Layer 3 of a small transformer language model trained on English Wikipedia (10 layers, counted from 0, width 128).
A neuron adds its activation times its output weights to the MLP's output. To switch it off is to set its activation to zero at one token and run the rest of the model.

Output weights of the MLP neurons that the questions are about. A number n stands for n times 0.00043.
n1: 73 -186 -32 39 67 -4 -157 -55 -48 -90 -119 126 87 45 -42 -16 97 -101 -45 -186 25 110 143 72 -43 101 -26 -61 101 32 224 138 -10 82 -88 25 114 37 4 136 85 71 -221 144 268 125 -11 -24 -23 193 -30 -118 -294 78 74 -85 -24 58 -54 -3 100 -237 -26 68 -139 -171 -68 32 -14 138 50 67 -208 130 18 -81 168 56 -138 46 7 -126 -57 -114 47 101 -4 62 -40 -81 -125 260 -59 57 34 -70 56 117 -75 -182 -229 60 145 201 -146 -152 114 109 89 -50 281 -41 44 -62 291 43 78 -186 -239 -19 112 37 308 207 174 124 -17 18
n2: -177 -13 -235 12 316 4 -122 -87 171 160 -342 -65 -209 13 0 29 34 284 127 -4 -45 164 -213 -60 -229 -85 -37 -15 163 28 -25 109 256 235 11 61 -94 -5 69 80 -76 -4 224 -431 48 66 -63 51 -123 0 -286 0 -99 19 34 -179 -151 70 213 159 282 -70 162 16 -133 94 -30 -32 77 117 17 20 206 33 146 5 -33 -25 -32 -16 12 67 68 52 -36 -183 40 345 166 38 79 -66 137 -266 -8 131 21 39 -103 -212 197 -171 21 -17 -227 -196 -4 135 -71 -65 -264 -194 155 107 -102 -92 227 -55 -116 -8 158 -169 32 16 20 -193 124 54
n15: 85 4 -153 4 -163 -134 189 -116 34 154 203 -44 223 59 84 -202 170 -212 167 105 -72 -27 -243 30 143 -30 -187 43 163 0 -31 18 5 59 -7 114 40 -327 -69 -34 130 -34 217 -52 7 -43 126 22 -75 92 -52 -206 93 -75 -18 -178 54 -23 192 139 30 -192 74 215 -71 114 -20 -67 91 -180 -4 -176 -185 -125 -166 -86 -134 59 190 -144 -98 -167 -17 -83 -231 95 200 -170 163 215 81 -35 105 -36 32 123 285 54 17 -84 106 264 -70 -171 0 48 60 8 -63 49 -22 202 50 -15 38 75 -295 -181 193 164 -19 -174 -30 -66 95 173 -28 109
n90: 187 -120 4 33 -29 -106 -46 69 104 31 96 198 75 -23 -155 -219 35 -56 -164 -21 183 -49 116 -85 -218 -97 -84 -31 -73 67 -35 -93 80 162 -134 0 83 123 87 197 -11 -140 8 -185 -154 -160 84 54 300 -67 224 -244 92 -214 -42 165 16 -34 171 -67 63 -178 161 22 -84 -156 -39 -50 167 313 -48 -48 76 -15 -76 226 30 127 -96 -15 107 134 285 -159 34 30 102 200 101 106 -103 106 -203 -83 196 165 -43 14 -41 82 -78 -208 65 82 238 177 -59 34 85 104 -47 257 24 19 -30 -100 -81 58 157 -23 -149 -186 -29 97 -58 -113 90 -245
n155: -94 -82 15 -67 0 90 115 -133 -238 338 159 -65 -229 12 -63 17 103 78 -112 18 96 -4 74 201 -4 -134 8 125 -164 -95 -67 125 195 -237 147 -19 93 48 62 239 191 45 90 -93 -116 27 -60 211 -16 181 40 168 90 165 32 -108 38 124 -80 56 -179 40 106 114 -79 -74 104 -234 -160 -146 -21 87 -74 -12 112 50 108 24 199 30 -121 82 150 -163 -271 -96 -26 376 11 14 121 89 -240 101 -7 138 -16 -4 87 77 -68 184 122 -217 -111 -331 320 155 -87 -33 19 68 36 54 85 -76 66 -24 110 -39 -306 -20 169 -55 -30 85 245 39
n160: 57 -25 53 7 173 -16 59 48 -175 115 -212 -25 -307 239 -42 30 -129 -195 -126 32 -3 181 95 3 150 -3 -192 44 -153 -190 174 -48 23 -56 -15 71 -74 38 24 40 -63 -143 -96 53 222 51 124 -45 -81 -56 28 86 -92 6 -129 73 -51 -14 43 103 -183 93 -24 -27 57 72 214 86 -200 80 11 172 -55 180 -157 -255 51 -135 -46 -95 32 14 23 43 124 158 262 82 121 -41 -117 -204 28 107 35 288 -140 -199 -12 -56 -103 72 28 42 -81 -7 67 41 31 205 52 -25 -13 -119 -149 -116 11 -69 -7 -17 -29 126 175 -45 107 24 25 -17
n198: -115 49 -123 -159 69 201 -65 85 -51 -13 -58 22 44 -56 32 -163 -13 -139 -9 -44 100 165 -243 -228 -161 -92 9 -101 -74 83 99 264 67 306 -149 71 -53 57 -223 178 -61 62 -102 272 -8 162 37 -73 296 66 -101 149 29 -16 -94 -125 -55 89 79 -64 83 171 -115 -29 -71 -49 87 -292 253 -164 112 472 4 129 154 203 118 82 -102 122 224 51 -42 103 -112 150 130 -78 -62 -263 -136 63 -98 -137 172 58 161 -175 -87 -218 133 122 -357 171 185 105 -26 228 -125 62 -110 117 19 34 -72 37 -180 129 18 0 -114 30 -147 100 4 -207 -170 94
n272: 43 61 -56 143 -23 164 104 204 211 -107 -132 50 -74 134 206 12 69 111 -139 -32 -217 27 -19 -26 76 240 109 -140 53 231 -24 157 89 -79 29 77 -161 15 24 169 -180 -112 -44 46 -89 181 -3 -42 84 -18 60 -92 -95 28 34 78 459 -44 -89 -34 146 -111 109 116 -75 149 -125 52 -172 0 154 161 -20 24 -26 -20 98 -165 121 107 112 21 82 -73 100 -73 -104 274 -140 -85 -14 159 -17 -35 72 -126 -115 70 -15 -37 -10 36 137 77 148 190 56 -51 45 -128 -10 -38 100 -84 -195 36 0 14 15 -206 107 149 -46 -83 -26 -88 46 3
n311: 117 -135 -93 107 -103 -162 -110 28 61 90 101 -267 -112 -199 250 70 -57 -102 -128 -4 71 -235 46 -160 -78 -86 -290 239 84 -47 -90 -4 201 122 120 90 -298 45 8 -47 -54 0 318 -79 -90 0 -184 -38 271 140 128 189 89 -96 48 -177 82 115 -70 107 -35 -49 -12 -23 52 164 139 -258 -35 122 -80 12 331 69 149 -149 143 33 -201 -19 203 52 -110 27 157 -150 8 -187 153 -44 -4 144 206 -129 -26 7 86 -34 21 14 -109 -96 8 -78 -114 170 -158 36 -20 -72 -80 -103 151 390 -95 19 208 -16 269 53 27 188 4 -64 125 -64 -146 141

Each question names a token from some text and the token that comes next. It shows the activations a of the neurons there, in the order above. A number n stands for n times 0.0071.

Then comes g, the gradient of the next token's log-probability with respect to the MLP's output, scaled to length 1. A neuron's effect is roughly proportional to its activation times (output weights . g). A number n stands for n times 0.00087.

" h", then "om"
a: 12 8 7 -14 12 13 -7 -4 48
g: 30 -105 126 -57 26 124 109 29 -50 44 103 12 -91 170 -162 92 56 -83 121 -167 166 135 108 3 17 136 26 -89 -23 -11 -39 7 -39 49 34 15 -113 -213 -27 63 -55 196 -110 -66 29 212 17 81 -81 277 -36 85 250 27 37 36 20 -155 -92 -139 68 10 0 -135 -82 56 -177 36 83 -110 219 -104 10 -29 -169 -123 -11 -74 55 -30 -71 -136 -47 110 153 84 -99 99 -14 -160 40 -7 80 -180 262 85 34 106 2 131 68 85 -35 -63 117 -41 -2 -130 4 16 31 -143 -140 7 -81 -63 37 -126 -75 12 -25 87 72 207 38 56 -3 -66
Which neuron, switched off, raises the next token's probability most? n311

" U", then "r"
a: -25 75 305 472 -40 29 2 74 62
g: 20 -215 204 81 72 54 -106 -189 -125 71 155 -27 -93 -169 -61 127 82 122 -77 59 87 -3 117 151 -182 -184 58 -76 -2 75 168 -8 -108 -97 23 -71 -50 77 114 23 -46 -93 173 -250 -54 -49 11 22 -34 65 81 178 3 87 105 147 -28 -6 15 120 15 -14 -22 108 103 -72 -41 -58 79 71 -123 -112 183 29 15 -134 119 24 38 -12 -170 45 172 28 -75 154 118 -77 80 -201 -3 -166 20 31 -52 -176 33 101 -5 10 69 48 57 97 111 84 151 58 45 -99 -106 46 -153 58 -56 1 49 -125 39 -49 42 -53 243 -8 -32 68 142 -149
Which neuron, switched off, raises the next token's probability most? n15

"os", then "er"
a: 5 -9 -13 -31 0 -31 27 -9 53
g: -149 -140 -84 -91 26 74 26 -126 -109 -123 -8 45 32 -249 -14 94 17 95 -20 -148 -238 230 -124 -44 153 -1 -103 49 -94 -35 -37 152 -13 -46 117 5 -77 -107 -21 -8 243 -185 50 188 -32 -204 31 36 -165 143 53 86 -23 113 121 18 -102 -63 -99 121 -56 -134 140 -4 34 157 -70 2 -127 -114 96 -35 145 90 154 -58 -20 -99 18 46 -48 71 26 -63 42 83 42 -72 25 -174 75 -67 123 -64 -1 227 -93 -114 180 -28 11 169 -65 -26 5 -94 -47 9 84 27 -78 95 -46 -6 -4 -81 246 39 49 63 -152 -122 -95 31 -61 -11 47 -57
Switching off which neuron hurts the next token most? n90

"ou", then "l"
a: -16 -23 -11 -10 -60 -243 56 7 -41
g: -194 -61 22 161 75 -63 -136 -77 -86 -73 81 124 41 6 1 -111 134 80 106 -15 28 -112 -19 -90 148 -169 112 24 4 102 -141 -71 -86 -116 9 76 24 -25 -14 23 -155 167 240 9 -247 -47 20 12 -155 133 -33 41 -205 49 -59 76 -13 -323 21 -43 -26 -181 50 149 -100 -3 98 -55 135 -33 19 10 30 -44 -100 55 107 104 -17 235 24 118 -2 89 14 -44 229 44 -55 55 16 -118 10 -7 -91 -43 98 -34 -105 122 -40 64 -42 -59 43 75 173 57 39 -87 7 144 -60 -185 -145 56 -98 97 -81 80 31 -5 -39 85 8 107 -68 256
Switching off which neuron hurts the next token most? n160

" |", then " \""
a: 99 33 -1 -2 6 15 1 -8 -63
g: -11 -157 -19 -33 26 0 80 78 126 -116 -33 -3 132 21 144 7 -43 56 99 -82 -220 66 -87 -64 56 10 -9 -257 -35 80 -28 -105 -118 110 -92 47 1 -58 -42 180 -9 52 -99 42 58 81 -107 -100 106 -193 146 -6 -41 -62 66 99 112 -127 -155 -60 177 -40 162 -82 72 -191 20 22 4 -26 -22 -36 -32 71 39 -154 196 6 71 184 -168 -46 -50 -124 0 27 201 78 -11 94 -137 -50 11 55 -83 -50 -16 277 -49 -102 -134 -92 -94 -52 149 -127 70 104 -51 216 -41 -128 8 48 17 82 68 141 -62 -178 -79 45 -62 -20 192 -214 9 4
Switching off which neuron hurts the next token most? n1

"le", then "b"
a: 10 17 -76 54 74 -2 -41 5 48
g: 43 83 -73 81 -36 -131 16 127 60 22 118 -103 94 158 100 71 4 69 76 162 137 181 56 75 70 -181 -120 -136 -179 15 64 105 43 -205 100 -15 -127 111 42 -25 -10 -232 -17 -132 -196 -12 52 39 -106 -44 -132 -108 -91 -96 105 -43 -17 300 -9 108 35 7 -49 12 76 43 -42 116 -74 -35 -152 22 -114 -205 47 -27 -40 179 -29 -49 -134 -123 52 -63 27 -32 89 84 40 22 27 76 155 54 201 126 108 30 117 -34 -46 10 71 -27 -82 193 114 177 156 68 186 -79 27 49 85 -152 95 48 -56 117 -63 -11 -44 -132 74 -49 -108 30
Which neuron, switched off, raises the next token's probability most? n15

" I", then "t"
a: 33 -11 -6 290 -11 -1 62 24 43
g: -67 97 -292 -108 32 4 119 104 -178 52 -57 -123 65 58 -67 -32 -54 226 106 -30 60 -95 70 130 9 -55 12 -83 -60 -22 -108 140 -123 71 -121 34 -10 -26 144 -29 -143 -61 19 177 -115 203 162 68 61 -25 -209 -164 -24 53 68 79 -22 140 69 -93 69 -144 92 120 26 -129 6 27 121 86 62 17 43 101 -256 -52 -20 167 32 -109 67 95 -124 -76 -20 -96 100 9 -129 -127 -148 29 -64 -32 57 -92 143 -123 -36 -9 127 20 -113 59 -24 100 142 159 -154 -74 -63 54 72 12 -50 48 -19 103 99 -141 -49 171 208 -21 -88 -57 25 98
Switching off which neuron hurts the next token most? n198

" a", then "ge"
a: 39 10 -2 -12 -3 9 -4 -9 7
g: -161 40 -17 33 -134 -90 158 38 14 55 -60 41 -143 38 -196 185 -56 -42 9 6 -103 -56 80 169 -35 -79 -140 -164 64 111 13 105 -56 125 115 165 43 -16 99 7 171 57 -46 9 9 4 59 167 -42 46 24 178 -100 -97 -38 95 -5 -80 -18 -86 137 -17 32 -46 -42 58 103 89 -190 -40 90 29 -254 1 29 -30 38 -53 -87 21 -98 51 88 -49 -57 -110 -71 40 -198 -35 -48 473 -72 -73 31 105 -105 39 104 74 -82 98 92 -201 -157 25 135 13 -98 -28 -4 -23 -70 -103 212 -180 7 -39 -23 74 95 32 35 -124 -41 30 12 29
Switching off which neuron hurts the next token most? n1

"t", then ","
a: 8 0 -40 32 0 13 20 -36 -23
g: -107 -87 -6 138 37 -39 78 -76 133 -132 -117 -51 -87 -15 57 -14 -127 -74 -84 125 113 122 -123 -166 72 -126 31 131 -56 132 24 67 77 17 -57 -91 221 33 -240 -107 31 -14 65 33 64 155 -221 63 17 -38 46 -138 8 -115 166 59 -59 -80 -137 -69 -16 -64 -19 119 -15 -173 78 178 -110 203 -38 52 42 24 123 -122 -132 71 -98 -52 198 41 36 58 -26 177 168 14 -239 -182 -141 120 -13 -87 27 -71 18 -64 74 -85 -222 185 -119 -24 37 -78 -85 -13 87 100 -144 -74 -29 -64 41 14 -70 -81 -41 -16 -29 -30 143 -121 104 -15 15 -54
Switching off which neuron hurts the next token most? n15

"as", then "ia"
a: 38 -116 -7 -1 -69 -21 7 17 -7
g: -15 -109 210 -99 -60 64 -44 -158 142 -19 35 31 86 18 40 -133 -28 68 -174 193 -232 -1 -48 40 -44 -16 213 -4 -86 24 29 61 18 76 114 -38 -45 107 31 -83 -165 72 180 -82 -13 -50 -202 -226 -6 70 17 -57 5 161 74 118 -33 -57 86 10 -81 -103 59 59 178 -12 -84 -13 50 16 -40 -53 -33 239 54 -121 -57 -108 -94 -59 19 -245 -139 72 -84 -36 10 -43 -90 129 92 63 -106 30 215 -146 36 -62 129 34 -75 -59 -50 46 18 -75 -82 -96 -82 51 -338 23 7 90 113 -62 -20 -100 -8 68 57 -105 -100 37 -162 130 -171 -11
Switching off which neuron hurts the next token most? n155

"on", then " "
a: 0 9 25 23 22 -25 -7 -32 6
g: -17 -72 -2 65 5 -86 66 -93 -21 -8 25 0 14 24 -30 -35 50 21 -3 383 70 -66 -113 -40 -83 -14 0 -4 -83 126 140 0 86 80 -13 -89 36 -53 151 -19 -57 -18 62 49 296 -41 -150 77 -6 -163 106 60 -29 -166 58 118 -99 -86 69 188 -121 -56 -73 33 2 -97 46 -57 -160 -120 -54 -70 45 8 193 163 148 69 41 30 11 50 -37 4 -22 27 92 -107 -137 26 14 -55 -74 55 -120 31 -213 64 44 38 -38 42 -61 65 -60 -77 45 -122 48 145 74 169 -296 47 79 108 106 -54 -24 -310 120 26 8 -202 155 195 75 2
Switching off which neuron hurts the next token most? n272